Layer 7 of a small transformer language model trained on English Wikipedia (10 layers, counted from 0, width 64).
A neuron's activation on a vector x is SiLU(gate . x) times (in . x), where the dot is the dot product.

Input weights of the MLP neurons that the questions are about. A number n stands for n times 0.016.
n18 gate: 13 -3 2 -1 -8 -4 6 -3 -1 30 -4 6 24 8 10 -5 -41 -12 -15 -53 -3 5 6 21 -12 -9 -13 28 51 -9 -4 11 -35 -15 66 -7 32 -27 13 53 16 -14 -20 -16 11 2 -29 -44 -13 -36 -24 -10 -17 -42 0 -37 -19 22 23 53 -15 26 -22 9
n19 gate: -10 -3 15 6 -29 22 11 17 24 12 -7 -18 13 33 3 -40 6 1 -40 -20 65 20 -37 7 13 24 18 7 -30 -21 21 11 -3 -9 35 -24 -24 8 45 -49 -1 36 -22 5 45 12 3 27 15 23 -4 -20 1 -2 8 -7 10 12 -9 -21 -57 5 -18 26
n25 gate: 25 -13 -25 -2 -17 -16 49 25 39 -16 18 18 -16 -16 -41 27 -8 -33 -16 21 -16 -9 -14 12 25 -10 22 -31 22 -22 5 -51 4 6 -20 -3 54 -2 44 -14 -16 -8 17 -62 29 40 33 -1 22 13 -36 -7 -5 -8 38 -13 34 16 54 24 20 16 -12 40
n29 gate: 1 -26 -15 -10 3 -25 23 12 -31 -51 11 -19 27 -9 1 -20 31 -12 -19 21 16 -19 -30 55 23 10 -34 18 -10 8 -35 -6 3 10 40 -12 23 3 -26 10 -8 -16 -17 -9 12 -2 -1 2 7 14 -16 -15 3 -4 8 40 -22 17 -14 35 -12 -20 -11 -4
n50 gate: 2 43 1 5 29 -33 -27 -13 24 10 37 -22 -1 -29 19 -6 -5 -3 1 16 47 -19 53 -44 -47 37 40 -12 -6 -12 -31 -18 -2 36 21 18 43 -13 21 -1 -3 -10 1 40 -5 9 5 8 -52 -9 -20 -13 -15 36 -17 13 -7 -34 5 -18 -26 32 0 56
n53 gate: -13 6 -7 16 28 -29 4 -29 -12 -6 13 20 2 26 -21 6 -3 1 -1 -32 -10 0 -37 -16 -21 1 1 11 13 68 11 13 7 -5 10 -4 -15 27 38 15 48 -26 9 7 17 31 52 9 -44 45 -29 14 19 -29 -27 -41 35 42 25 -29 -12 -20 -38 -33
n58 gate: -9 11 -17 -31 19 -74 -18 5 -8 29 33 -49 -28 -9 -9 -29 -24 -4 -48 16 -3 -18 -12 10 -8 35 -4 35 11 26 1 -27 -5 -42 6 -16 -13 -24 21 10 -17 24 3 16 -8 30 -4 21 -19 -33 21 -21 39 -19 8 -26 -51 29 31 -18 -19 -45 -27 10
n65 gate: 5 10 1 13 10 2 54 8 47 25 -10 -13 3 2 0 -53 -12 -18 -14 4 33 23 6 48 -19 17 7 20 -36 25 -12 2 -17 -6 7 -14 10 12 -19 -13 16 -22 11 -1 6 0 7 -18 15 33 -21 15 14 9 -25 -16 18 -39 -17 -8 3 1 13 -11
n68 gate: 32 -50 -18 55 19 22 -2 -1 10 36 39 -19 19 16 38 9 25 -18 19 16 -2 18 -8 -1 -12 -11 24 -6 25 -10 -18 15 1 -11 19 24 15 -2 16 37 -13 -6 40 -62 -2 52 26 -19 -20 -1 -26 -8 16 -15 -14 6 -9 -8 13 27 1 -7 5 -3
n69 gate: 4 32 -6 -4 4 16 -22 -4 44 11 17 -1 -41 -20 8 -41 -7 -6 -5 16 19 -18 -3 -13 -21 33 -37 -10 2 -5 24 19 -23 -19 5 -17 -23 5 36 -41 -9 -10 2 -32 41 12 51 2 -9 -17 -1 -8 -31 3 6 8 -39 4 -14 -41 12 46 -15 -24
n71 gate: -6 8 14 -15 11 14 2 -3 -27 -8 35 21 18 21 11 -15 44 -61 10 -1 16 -15 -1 13 47 -5 27 0 -10 -17 -2 8 -4 11 35 -21 3 39 -7 -21 -17 10 1 -46 54 39 -11 -30 66 65 43 28 -14 54 -7 -15 55 10 -19 17 -22 -36 -6 0
n73 gate: 17 10 16 -1 -16 12 -37 6 -26 52 -13 -24 13 -2 -5 18 -22 -17 -3 -27 -51 4 25 -10 -13 -18 -20 -18 -25 33 -10 25 -27 -13 22 -61 -2 10 1 -21 -13 30 20 2 43 29 4 30 -13 -30 17 24 27 14 12 38 -23 -7 -16 25 -13 -38 0 22
n105 gate: 1 13 -9 24 -11 31 -29 -5 8 8 21 -21 -15 2 12 -38 26 13 -26 15 -8 19 -4 3 -15 10 5 31 13 28 -4 -30 -6 43 48 5 -2 7 3 43 14 -10 14 -19 51 -1 6 -24 29 -5 -26 -6 7 -5 50 -13 5 -5 12 -8 25 -12 5 10
n108 gate: -43 36 -20 -10 2 18 13 22 14 -30 16 -29 -8 23 -29 -7 19 -29 12 24 32 -27 -15 -14 -11 51 50 -2 18 -7 23 19 14 -18 41 -16 -1 -12 -11 -35 31 15 25 -31 21 28 0 -42 -13 -23 -19 31 17 -28 36 -16 28 -11 -18 -3 18 -2 -4 -22
n111 gate: 6 19 -28 29 -12 41 -57 46 -31 0 -7 8 -28 23 19 17 24 12 19 -19 16 24 -9 -24 20 18 -45 16 17 52 -20 -5 -15 8 37 9 -8 5 28 7 0 -2 8 15 -9 -5 4 8 27 -7 31 1 14 23 -12 -7 28 -33 -45 9 3 22 -5 -2
n114 gate: -8 49 4 -7 -48 1 20 -15 -15 38 -7 -48 -2 6 14 4 26 22 -1 26 -28 -35 16 -14 14 -6 0 17 4 7 23 8 -22 5 8 -64 -30 27 13 -39 -2 4 26 9 37 -1 -16 -35 -59 -5 5 -3 41 19 19 14 -11 6 3 13 -15 -14 11 -8
n138 gate: -30 -8 -33 23 8 -68 0 -14 -30 15 -17 21 23 -21 8 -12 -27 -44 8 -5 27 -2 32 -8 -13 -3 14 1 33 -13 14 7 -34 43 28 1 -5 -15 20 25 50 10 25 -26 46 2 0 -64 27 -20 6 30 -40 5 8 -54 4 -36 23 12 9 13 -22 -10
n146 gate: -26 18 -13 30 -27 2 -12 -58 12 -4 15 -24 -10 14 -41 -8 54 -8 -23 -16 25 -37 8 36 -8 72 -22 29 14 -14 53 7 18 19 3 1 10 23 4 -25 15 -28 -1 -38 24 23 8 -30 -29 -39 -43 1 10 15 19 -3 -28 -33 3 6 -32 -51 -8 -11
n161 gate: -23 38 16 5 20 0 -2 -28 10 72 12 1 -13 24 -11 -4 52 -3 -17 -10 -2 -50 -24 1 -15 6 14 37 -49 -13 7 -10 -42 -9 16 15 9 -34 20 26 -36 -83 -9 5 -20 7 15 -18 -9 -49 7 -18 8 0 -30 -28 -7 -36 -9 -47 21 -56 -4 6
n187 gate: 10 -15 34 -27 15 22 7 -14 26 -41 14 -28 2 25 -7 24 -2 -3 -31 29 25 15 53 32 -10 -2 -25 -3 -6 -13 8 -34 10 25 25 23 3 -10 5 -8 -3 6 -14 -1 27 -3 -19 23 -18 -7 -18 21 61 -1 -31 6 33 12 -9 17 19 -7 11 -14
n189 gate: 21 -12 -38 -18 -10 -2 -22 15 22 -12 -27 -8 30 18 -34 -9 45 18 3 -24 26 29 -19 -57 31 -4 -42 17 22 26 22 -31 -33 -15 7 -19 9 -10 31 -5 62 54 -56 -51 42 43 -17 20 1 -34 -4 -6 9 18 32 -47 52 -37 -6 -47 -11 5 -11 -25
n18 in: -30 15 -2 -38 18 24 -20 -23 -32 13 -5 -18 21 -12 12 -51 73 7 -32 21 29 1 -25 2 -28 -41 34 -11 -4 12 -2 39 51 -27 -13 -9 -28 12 14 28 -9 5 5 12 25 -13 -24 45 -28 6 30 25 -18 2 -36 -12 25 -7 -26 8 1 -42 37 25
n19 in: -16 -10 -31 17 21 -10 9 3 2 -16 58 44 -8 -9 -24 14 -21 14 8 14 0 -4 5 -18 26 -33 5 -13 39 -22 5 39 -2 14 32 -31 29 6 -21 -17 36 -24 20 12 4 -1 -7 15 -28 -38 -28 36 -17 33 -7 3 23 -38 -20 2 -6 -9 9 -27
n25 in: -13 -49 17 30 -26 -5 -39 50 -17 4 -24 -7 14 -38 9 3 21 11 -1 5 13 -4 -6 -16 -44 -2 35 46 -36 -5 36 -15 3 51 -35 -43 34 5 -14 12 -7 19 -4 -4 7 15 36 18 -10 -16 -36 9 8 -1 -31 -33 42 -32 3 3 -39 4 38 -38
n29 in: 9 -46 11 52 -25 -21 6 10 -3 -18 -6 35 10 -6 5 3 -6 -22 -14 13 3 30 14 -7 -2 15 1 5 7 -2 -23 -35 16 -56 -11 10 -2 -30 19 17 -40 40 -16 4 7 -18 14 7 -44 -16 16 12 30 1 13 47 22 -15 0 2 -16 1 -38 2
n50 in: -37 -19 28 -40 -37 23 56 -6 7 -17 15 44 -9 -31 -30 12 48 40 14 30 -42 13 7 18 -5 56 -17 -13 7 2 5 -22 -3 1 40 -10 -7 25 -13 34 -6 -32 22 -33 -1 17 -22 -12 -15 -18 -50 22 7 15 23 -28 -16 16 13 -15 29 12 1 -8
n53 in: -7 -4 -3 66 7 -20 35 -38 -1 -19 16 20 29 8 0 33 17 18 -27 -29 -20 -20 -16 -29 -8 18 -12 8 -27 -1 15 11 -20 -6 9 -15 4 44 35 -20 -5 41 12 9 13 29 3 2 -31 -14 21 5 27 7 13 32 7 -13 -2 -60 -4 -49 -21 -11
n58 in: 42 21 -23 1 -25 1 9 -46 -2 26 9 -1 -10 -1 7 -38 2 -20 18 8 -16 12 45 -14 -16 27 42 47 12 -46 -28 22 -23 23 -10 4 22 20 18 31 -19 46 78 -2 4 12 -9 3 -36 -20 31 -19 21 12 7 24 14 -31 -38 14 47 -10 -8 -9
n65 in: 8 1 22 6 21 1 49 3 36 -3 -5 -12 -7 -13 25 11 -24 -43 2 -6 -17 23 36 -4 -7 42 5 4 -1 -18 21 25 30 1 -9 16 -7 1 25 -28 27 12 9 4 -7 25 -2 16 -44 -9 -35 26 6 46 -32 4 9 20 -23 17 -4 22 -14 -17
n68 in: 10 -44 12 -33 16 17 17 -52 18 35 5 -10 -2 25 -13 34 38 16 -11 -37 3 -19 -42 13 32 -30 -10 -38 -8 -9 0 -5 -29 -34 -57 19 15 42 11 37 -10 7 21 19 9 4 -8 -5 -19 -12 41 24 9 27 1 2 45 -4 19 -52 27 -6 -4 7
n69 in: 2 23 -13 35 6 3 -13 -14 -11 15 7 39 8 -5 63 -17 -10 -25 43 -31 -24 -23 34 -51 25 9 25 -10 -22 -13 16 -24 -8 -6 -23 -11 -22 -41 -24 13 -24 64 10 -3 -5 24 16 -25 34 -7 3 11 22 17 21 13 -6 -36 -33 -38 24 -19 -2 27
n71 in: -36 -43 13 -13 1 -9 -11 -16 33 25 14 -8 33 -20 23 24 13 0 -44 -5 -21 5 37 -13 1 -5 16 13 -11 8 13 28 -29 11 -35 -4 31 14 -54 -5 -13 -12 19 -27 -13 70 12 -58 13 -10 -3 -54 8 4 23 51 16 28 -11 4 -35 15 19 12
n73 in: 14 -11 -7 -13 -28 6 -10 8 5 -26 -30 -13 27 -1 -9 27 -4 30 26 -30 -16 32 -2 24 -25 27 7 -38 -29 19 36 4 -24 17 53 13 -8 1 -18 4 -23 -29 -2 -35 -7 -12 -35 9 5 -4 14 8 31 -11 -5 6 6 -8 -6 -4 -14 1 -16 8
n105 in: -9 34 -10 -44 -41 27 -18 19 19 4 33 -6 15 4 9 22 -17 -5 28 -18 -4 -28 -15 1 -2 -23 -20 -7 18 -25 -28 27 10 10 55 3 1 -40 -4 -15 -32 -30 17 20 -26 -33 3 39 -24 4 9 1 5 -1 10 -2 -27 -20 24 -16 -10 19 -28 19
n108 in: 14 33 -17 -13 -2 -1 -13 -21 -28 38 37 -22 2 -25 -14 27 18 18 -23 14 -44 -19 -20 8 -26 -11 -30 47 -2 -15 26 11 29 37 -22 58 -6 19 -10 -9 -13 -2 8 48 -20 -33 10 26 5 3 2 29 -26 18 -3 -39 4 23 74 -7 -5 -23 25 -11
n111 in: 15 10 36 -17 22 31 1 -26 10 12 -2 -6 28 35 13 -5 8 14 17 -11 -11 14 -11 10 16 5 26 3 19 -19 -2 -35 -27 -20 42 13 -37 -29 10 -22 -31 4 49 17 17 34 23 7 -28 31 1 21 13 -36 22 16 -30 39 -18 -4 2 24 -12 16
n114 in: -23 1 -30 71 -16 24 -7 3 -2 -9 9 -6 1 -42 -23 0 -17 -9 -20 28 -43 0 7 -2 -41 -5 16 -32 3 -3 14 -32 -39 -9 5 22 -8 -25 -23 -41 49 -30 -18 -5 17 5 43 -28 30 -26 18 -20 24 32 30 23 -10 6 10 -13 -23 10 3 31
n138 in: 1 -4 6 27 -7 -61 -21 22 -22 -10 0 2 -80 7 10 -29 -19 11 47 -35 7 17 -4 43 24 17 -46 1 25 36 -25 -47 1 17 8 -28 -21 11 13 -30 2 10 -9 -20 -16 -38 -13 22 -2 -33 -20 -14 -7 9 -5 -18 -21 14 18 45 -35 12 -14 -6
n146 in: 1 -30 23 -9 61 -52 13 -13 49 4 -21 -33 50 -25 20 -8 5 11 -2 -24 -21 -25 6 5 41 10 47 -4 3 33 26 26 -9 -10 4 -3 -2 -16 -43 21 25 7 11 -28 7 2 -28 -28 -14 -6 -17 21 45 -35 4 -47 -3 -32 38 -9 -10 -30 16 -49
n161 in: 32 -10 -7 -3 -33 18 55 11 13 12 9 38 64 9 32 -8 -3 -3 -48 -48 -8 -22 12 22 27 -20 -9 -17 -7 24 22 47 12 10 -7 17 11 -9 25 17 -53 -10 -6 15 14 -47 -28 30 -19 -5 93 -8 21 16 3 -9 47 -47 4 17 -15 17 14 9
n187 in: 19 -14 -1 14 -15 -45 3 29 21 -43 12 -9 8 11 -33 12 5 -13 16 -10 -54 -6 -3 -18 26 1 -13 4 6 30 11 12 -45 19 16 20 -20 22 -36 13 48 -17 5 1 5 9 6 27 -28 11 -28 15 30 11 11 -7 17 25 36 25 -1 -18 14 -20
n189 in: 38 67 -42 -17 54 38 5 -10 -5 -52 -44 -29 -12 -19 -45 9 -9 47 -4 -29 -12 -3 -3 -9 7 -23 -28 2 -9 22 20 -12 -9 -5 -3 -2 -7 -22 -29 -18 8 8 7 -7 38 -33 -22 -14 -58 6 5 8 -15 5 6 -35 0 -28 13 0 -27 41 -11 20

Each question shows a token from some text and the vector x that enters the MLP there. A number n stands for n times 0.025.

"'": 10 29 10 15 25 16 2 -17 10 1 -22 34 -16 30 -9 -12 -24 18 11 30 7 18 -14 58 -18 -4 13 -18 25 2 12 -38 43 -12 1 1 -10 11 -41 6 -15 -7 27 54 -55 28 -13 17 7 2 27 22 -14 35 33 11 -2 9 14 0 39 -23 13 12
Which neuron fires most, and how strongly? n25, at about 0.88

"ade": 23 33 2 10 43 -1 10 -22 -10 -23 14 35 20 18 36 11 11 38 8 47 -6 13 -12 12 6 -20 7 -1 -52 -17 61 1 12 6 -4 1 -23 -21 5 13 9 16 -2 -11 -34 28 24 39 -6 -52 19 3 10 3 40 5 -6 -5 5 3 22 9 -27 -30
Which two neurons fire most, strongest first? n69, n161

" e": 14 18 48 2 -35 18 18 1 21 -14 -9 -6 -12 -27 9 1 14 12 4 53 -7 12 -44 6 -7 -10 -36 -23 -27 -28 7 16 18 -4 16 -9 -23 26 -24 -1 50 5 -7 31 -47 44 31 13 3 17 5 14 33 -24 28 32 -35 -32 -22 0 25 -6 17 22
The three highest activations, in order: n114, n161, n189

"un": 14 19 28 25 14 -3 -15 -24 27 -6 -32 8 -21 -3 14 32 -45 19 12 20 34 11 -28 27 11 -22 14 20 -30 7 -5 -1 8 18 25 20 -47 25 -10 -5 12 -13 17 -48 -30 2 -57 16 21 -45 15 12 -8 23 19 15 -13 -44 -1 20 -12 -37 -13 -15
The three highest activations, in order: n146, n138, n73

"==": 38 31 56 -10 20 1 -4 -1 9 2 4 0 -14 41 -9 26 -24 19 4 18 39 7 -19 -7 -12 -34 -37 20 8 -1 31 30 -7 -3 8 -25 -13 27 -20 49 33 4 -1 18 -25 72 16 11 4 -10 17 34 23 -3 41 9 -10 -16 30 22 9 2 -8 -15
The three highest activations, in order: n187, n53, n68

"e": -2 18 34 10 1 3 27 -53 43 -18 -27 20 -46 -12 31 -5 2 32 18 21 -27 14 7 -14 -26 5 4 -4 -26 19 60 11 15 33 -7 4 17 -37 -8 36 38 -10 -10 -9 -35 38 25 -3 -7 -29 11 1 -3 17 22 15 -16 0 12 8 21 -5 23 -18
Which two neurons fire most, strongest first? n146, n69

" re": 15 33 42 15 -21 13 37 -25 18 -25 -21 -5 -28 -34 8 -2 -8 8 -21 49 1 12 -43 -4 -22 -16 -20 2 -12 -9 17 8 -1 18 -5 -9 4 2 -31 22 27 60 7 -3 -53 28 35 23 28 -19 15 16 30 -36 26 5 -1 -15 14 14 11 0 -4 -4
Which neuron fires most, and how strongly? n25, at about 1.1

" s": 27 2 27 12 -19 -15 31 -67 7 -20 -4 11 10 -14 21 9 -15 18 -10 28 37 19 -3 -2 -5 -12 1 -5 -27 10 -1 20 19 10 -9 -21 -11 30 -33 22 9 13 -9 24 -60 38 48 14 51 -36 19 11 31 -11 21 -6 -19 1 4 15 -6 12 20 12
The three highest activations, in order: n189, n105, n138

"is": -5 24 39 0 -2 47 -16 -26 36 -33 -1 -8 -38 -3 16 28 8 32 -13 38 -8 16 0 20 14 3 42 -6 -12 2 9 4 -1 28 42 -41 -30 -2 -17 47 -9 -8 -14 19 -25 -8 -3 17 -12 -56 -16 3 17 -22 -4 -4 -8 -22 44 1 10 8 -19 -19
Which neuron fires most, and how strongly? n105, at about 5.7

"th": 2 28 23 7 5 -10 3 -41 24 -43 -1 34 30 7 29 -13 -15 44 -26 37 18 7 -37 9 -9 -6 4 -17 -26 -22 39 -11 42 -12 22 -25 -27 -23 27 34 -31 9 17 23 -19 -7 9 4 -9 -42 0 29 -5 14 6 -4 23 -24 45 3 -5 0 5 30
Which two neurons fire most, strongest first? n161, n50

"ace": 13 18 38 -9 22 23 9 1 3 -23 -10 32 1 15 42 14 -40 20 -15 27 -24 24 -17 31 4 -5 7 -28 3 3 45 -5 42 -1 12 -22 -22 -34 -26 25 28 30 -17 -1 -62 28 -18 11 -26 -25 25 -1 30 -28 -8 -25 -6 -8 12 29 9 -1 1 10
Which of these neurons fires most? n18

"oot": 43 -3 24 26 6 9 -10 -23 -15 -43 -16 -2 -21 4 26 20 11 32 -5 18 4 7 -51 -4 -10 -7 23 0 -33 -26 40 -19 23 -6 14 -12 -19 14 3 2 -20 14 45 -16 -53 36 29 -9 43 29 13 -9 8 18 18 6 -14 -54 -6 8 9 -2 16 -17
Which of these neurons fires most? n111

"um": 6 43 17 6 20 -17 18 -23 23 -36 6 19 17 -26 17 -16 -6 24 -21 56 11 37 -41 4 26 -25 3 -22 -14 -5 34 20 5 26 56 -27 -1 -14 13 32 4 -3 -12 33 -5 4 -35 17 13 -17 17 -5 -17 -8 16 -5 -11 -7 10 35 -5 -14 -17 35
The three highest activations, in order: n18, n19, n105

"on": 31 39 43 27 -1 17 36 11 -26 -12 -10 22 5 -9 6 2 -5 -5 8 8 27 17 -44 16 17 -19 11 -35 -24 -35 -14 17 30 10 11 -30 -14 22 -2 13 33 2 48 -15 -31 -44 2 13 -30 -41 28 1 -3 -2 -3 8 -14 -21 -16 5 3 -11 -41 -22
Which neuron fires most, and how strongly? n71, at about 1

" by": 30 38 37 8 23 -4 16 -30 3 -6 -11 10 -10 32 10 5 0 13 11 26 36 3 -18 22 2 -12 -29 11 15 13 10 24 3 14 -14 -24 2 6 3 38 22 37 10 -2 -58 65 38 8 2 -33 43 14 12 -14 43 10 0 -8 9 34 -5 10 -15 -1
Which of these neurons fires most? n58

"o": 19 20 47 14 5 12 2 -1 5 -28 -4 13 -40 22 5 -20 -13 10 -33 3 24 33 -15 40 17 -2 20 -37 -21 -29 25 25 15 8 3 -11 -44 -11 31 10 35 -9 41 -10 -19 -16 -5 43 -1 -22 3 34 -24 27 8 31 22 -14 31 29 21 -9 -28 -14
Which neuron fires most, and how strongly? n19, at about 3.9

"ic": 11 7 37 10 9 9 38 -13 -9 -22 -4 11 -20 3 28 11 26 2 -16 20 -7 52 -12 15 18 -11 35 -15 -13 -1 25 3 -2 20 -6 -24 7 -27 -23 0 24 -1 19 12 -44 26 8 -35 5 -16 36 31 8 -9 42 -5 -16 -13 8 35 -63 -6 -19 9
Which of these neurons fires most? n71

"ot": 19 9 69 0 36 -4 10 19 22 -24 -12 -24 -72 -37 28 -4 0 16 8 17 -7 18 -24 -18 10 -1 9 22 -3 20 19 22 68 24 -5 1 -4 6 -16 24 -6 -7 35 -4 -15 -13 15 -23 8 -9 41 -11 -4 -5 5 -9 -29 -19 -20 28 -4 -18 29 -18
Which neuron fires most, and how strongly? n53, at about 0.6

"ec": -5 12 18 8 -13 18 8 -24 7 -19 -41 -11 -17 16 37 19 18 -14 -38 31 -6 1 -36 -2 7 12 12 -2 -38 20 19 15 30 30 20 -24 0 82 -35 29 5 -6 8 18 -15 51 -29 -19 36 -8 24 10 23 15 14 6 24 -8 -10 26 -13 3 29 -16
Which neuron fires most, and how strongly? n71, at about 17

" in": 24 38 42 11 2 -10 32 -21 6 -8 4 4 -16 22 14 25 -20 19 28 41 19 26 -30 25 -6 -31 2 10 2 0 12 18 12 7 9 -10 7 12 -27 24 6 29 10 10 -56 56 38 -8 5 -26 43 -2 16 -26 38 15 -25 -22 9 17 -7 5 -9 -19
Which of these neurons fires most? n58

"x": -13 21 29 24 16 -2 -12 -1 -7 -21 -47 7 -8 13 36 23 15 3 -17 50 7 15 -67 4 9 -22 -8 -13 -1 -10 20 26 17 -10 48 2 -19 -1 -15 42 7 -27 -2 3 -18 -60 13 0 11 -53 -11 -9 20 -14 2 -15 -5 -28 14 30 -10 15 -13 27
Which of these neurons fires most? n18

"en": 7 37 0 -2 10 12 32 -10 9 -28 -3 -2 22 -14 27 32 -15 19 -21 14 20 10 -41 31 8 -17 1 5 -33 4 60 -4 19 9 -18 -35 -34 6 -33 15 -9 -3 -13 -26 -33 74 22 32 17 -36 10 -2 1 5 13 -28 -6 1 39 13 4 30 -16 -35
Which of these neurons fires most? n25

" M": 13 20 28 5 21 -20 18 -32 22 -11 -16 11 -22 -32 7 11 -14 27 5 11 13 13 -40 4 -2 -6 -5 -17 -15 7 1 43 12 11 -18 16 -23 56 -30 27 34 37 -14 -9 -67 -17 3 7 35 -37 22 20 6 24 5 19 13 -8 5 21 16 -6 42 -7
The three highest activations, in order: n111, n105, n29

" on": 27 32 22 15 8 2 51 -16 24 -2 -24 1 -5 4 12 13 -13 11 7 21 14 35 -18 20 5 -26 -6 20 -5 -6 13 23 -17 -2 9 -19 -21 -14 -34 9 12 36 11 -12 -58 61 13 22 26 -28 46 -1 13 -9 36 -8 -19 -17 2 30 6 34 -4 -8
Which of these neurons fires most? n65

"k": 34 49 1 16 17 -13 34 -11 11 -31 -30 28 12 -20 16 -2 -10 9 -6 42 -20 18 -35 26 44 -12 -19 -23 -14 3 -5 7 4 -10 1 -35 -30 25 -62 3 -11 -9 -2 3 -36 3 4 44 -34 -24 -12 -5 3 6 -1 10 20 0 16 16 -13 7 -5 40
Which of these neurons fires most? n29

".": 27 42 51 -2 31 -14 14 -25 -4 4 -17 7 -21 36 11 9 -5 15 22 15 29 1 1 22 18 -17 -30 -9 -20 9 8 23 10 8 4 -32 -13 4 12 50 25 31 -22 3 -41 32 38 -10 -7 -31 38 23 6 -9 43 -8 1 -14 13 34 1 13 -13 -4
Which neuron fires most, and how strongly? n138, at about 1

" comm": -12 32 43 4 -25 -10 24 -23 4 -39 -25 20 1 -10 3 -2 14 22 11 32 -6 -1 -36 46 -13 -32 15 -18 -19 -46 -13 19 -13 29 21 6 -30 -8 -8 53 23 32 -9 15 -25 42 -3 -4 28 -44 31 -2 32 7 19 11 18 -6 -13 -1 -15 -8 -5 -5
Which of these neurons fires most? n189

"ors": 32 31 41 8 28 30 13 -26 -15 -31 -16 28 30 15 29 37 -20 -2 -24 20 35 30 -8 27 2 15 -9 -19 -9 -21 31 9 37 15 -16 -5 -8 -55 -28 31 19 19 -2 -5 -49 27 12 -4 -11 -9 21 -1 3 -13 26 35 -18 -6 -3 -5 22 17 -6 -15
Which neuron fires most, and how strongly? n138, at about 0.97

" Sc": 24 31 18 -1 -2 -15 32 -2 26 -23 -35 28 -41 15 -5 5 -43 19 -9 8 10 5 -1 17 -39 6 12 0 4 -34 9 18 29 35 -32 -4 9 7 -8 -4 34 31 6 27 -61 -9 5 3 -2 -23 17 37 16 -3 49 -26 23 21 -30 -1 7 -17 -6 -8
Which of these neurons fires most? n108

" ": 40 33 20 7 -1 -3 14 -22 -14 0 4 13 -12 -8 4 -3 -18 23 -8 38 16 10 -20 -12 47 0 -9 -31 -1 -14 32 11 13 15 28 21 -6 14 -5 25 17 12 -10 29 -30 48 37 23 23 -22 44 27 2 -11 42 -13 -25 3 -11 41 -11 -10 35 -23
Which of these neurons fires most? n111

",": 15 33 26 14 6 -10 21 -8 -25 -5 -8 23 10 2 15 21 4 26 9 24 11 11 -8 39 14 -10 -16 -11 3 -7 17 8 17 9 -10 -6 4 4 -5 32 21 32 -12 -11 -64 44 38 -3 -8 -36 55 24 -14 9 54 11 -5 -14 -17 21 -7 28 -18 -20
Which of these neurons fires most? n187

"ag": 15 -3 42 -18 19 7 12 15 15 -34 -17 9 8 33 47 14 -18 7 -18 -5 6 5 -15 -23 -8 19 -22 -10 22 -43 1 4 17 21 6 25 33 57 -12 16 14 0 2 26 -23 -27 -60 34 8 -30 6 4 -39 26 2 18 -3 -31 -34 15 -30 -26 46 -14
Which of these neurons fires most? n114

" te": 21 31 52 -3 7 16 25 -31 14 -40 5 -2 -21 -45 34 12 23 34 9 44 -19 -4 -34 9 -9 -20 -25 6 -20 -20 23 26 11 23 -6 34 11 25 -22 7 45 16 17 30 -32 -20 16 7 -3 -7 3 34 11 -3 1 29 21 -10 12 1 2 0 26 22
Which two neurons fire most, strongest first? n187, n50

"pt": 7 18 37 -4 -33 -9 1 24 -7 -30 -16 -6 -5 -17 38 20 6 12 -17 8 -24 32 -33 15 -11 19 16 -33 -22 -12 6 -5 33 -22 -16 -40 -66 -24 -2 57 -15 -10 21 -16 -39 -11 19 -43 -6 -28 -2 -9 7 -10 -7 -3 -33 40 -3 4 -21 15 9 -19
Which of these neurons fires most? n19

"ivers": 23 -1 59 4 23 -38 -13 -19 13 -19 5 12 -37 4 27 24 -6 36 16 37 -2 4 -24 57 -18 0 28 6 -39 -11 2 0 -20 14 16 -8 -38 -28 -39 16 15 26 6 -3 -17 -12 -5 -1 26 -27 29 18 22 21 28 9 -10 -14 6 -10 15 -17 22 -39
Which neuron fires most, and how strongly? n187, at about 1.2

" film": 41 33 37 -15 10 36 3 -23 8 -32 -8 47 36 14 -9 14 -36 35 -12 26 -1 4 7 14 -25 -9 -27 1 -18 -13 16 9 25 -12 9 -29 -21 25 0 48 4 29 1 -2 -55 37 -24 48 -7 -12 17 15 7 1 32 -3 -14 1 26 20 14 -9 16 5
Which of these neurons fires most? n73

" ch": 1 7 34 1 -21 -8 32 -14 19 6 -31 6 12 7 19 16 -32 42 -18 28 -5 22 -17 -23 -38 5 -14 -27 -6 -19 -2 28 -5 15 8 -2 -27 30 -27 21 17 27 2 22 -36 4 -30 24 18 -36 31 59 12 14 27 4 -15 3 35 15 -20 -12 26 22
Which of these neurons fires most? n73

" In": 33 32 30 15 -2 -2 30 -11 29 -13 -12 14 -8 6 12 13 -30 30 8 50 54 3 -33 11 -3 -20 8 22 -12 -8 -3 29 21 -5 0 14 9 30 -31 11 17 14 14 -29 -61 35 13 1 28 -19 32 -13 21 -14 23 16 -13 -33 2 18 -8 3 -16 -6
Which neuron fires most, and how strongly? n18, at about 0.49

"===": 31 39 62 -8 31 -8 -5 -22 14 5 6 -2 -13 19 4 4 -19 20 5 26 32 20 -9 14 -3 -35 -32 5 -34 3 20 34 -5 17 1 -23 -16 13 -12 49 14 19 -12 19 -44 54 46 -8 -3 0 24 32 8 -8 37 -20 -19 -5 9 22 15 -8 -10 -9
Which of these neurons fires most? n29

" and": 10 21 33 12 -2 -18 27 -7 26 -10 -12 16 28 21 1 13 3 29 3 27 5 17 -30 21 -7 -7 -8 -17 -1 20 24 7 18 20 -6 -8 -12 2 -20 4 19 23 -9 -12 -66 32 13 30 -7 -34 62 14 -3 -38 15 25 10 -6 13 3 15 55 5 -10
Which of these neurons fires most? n58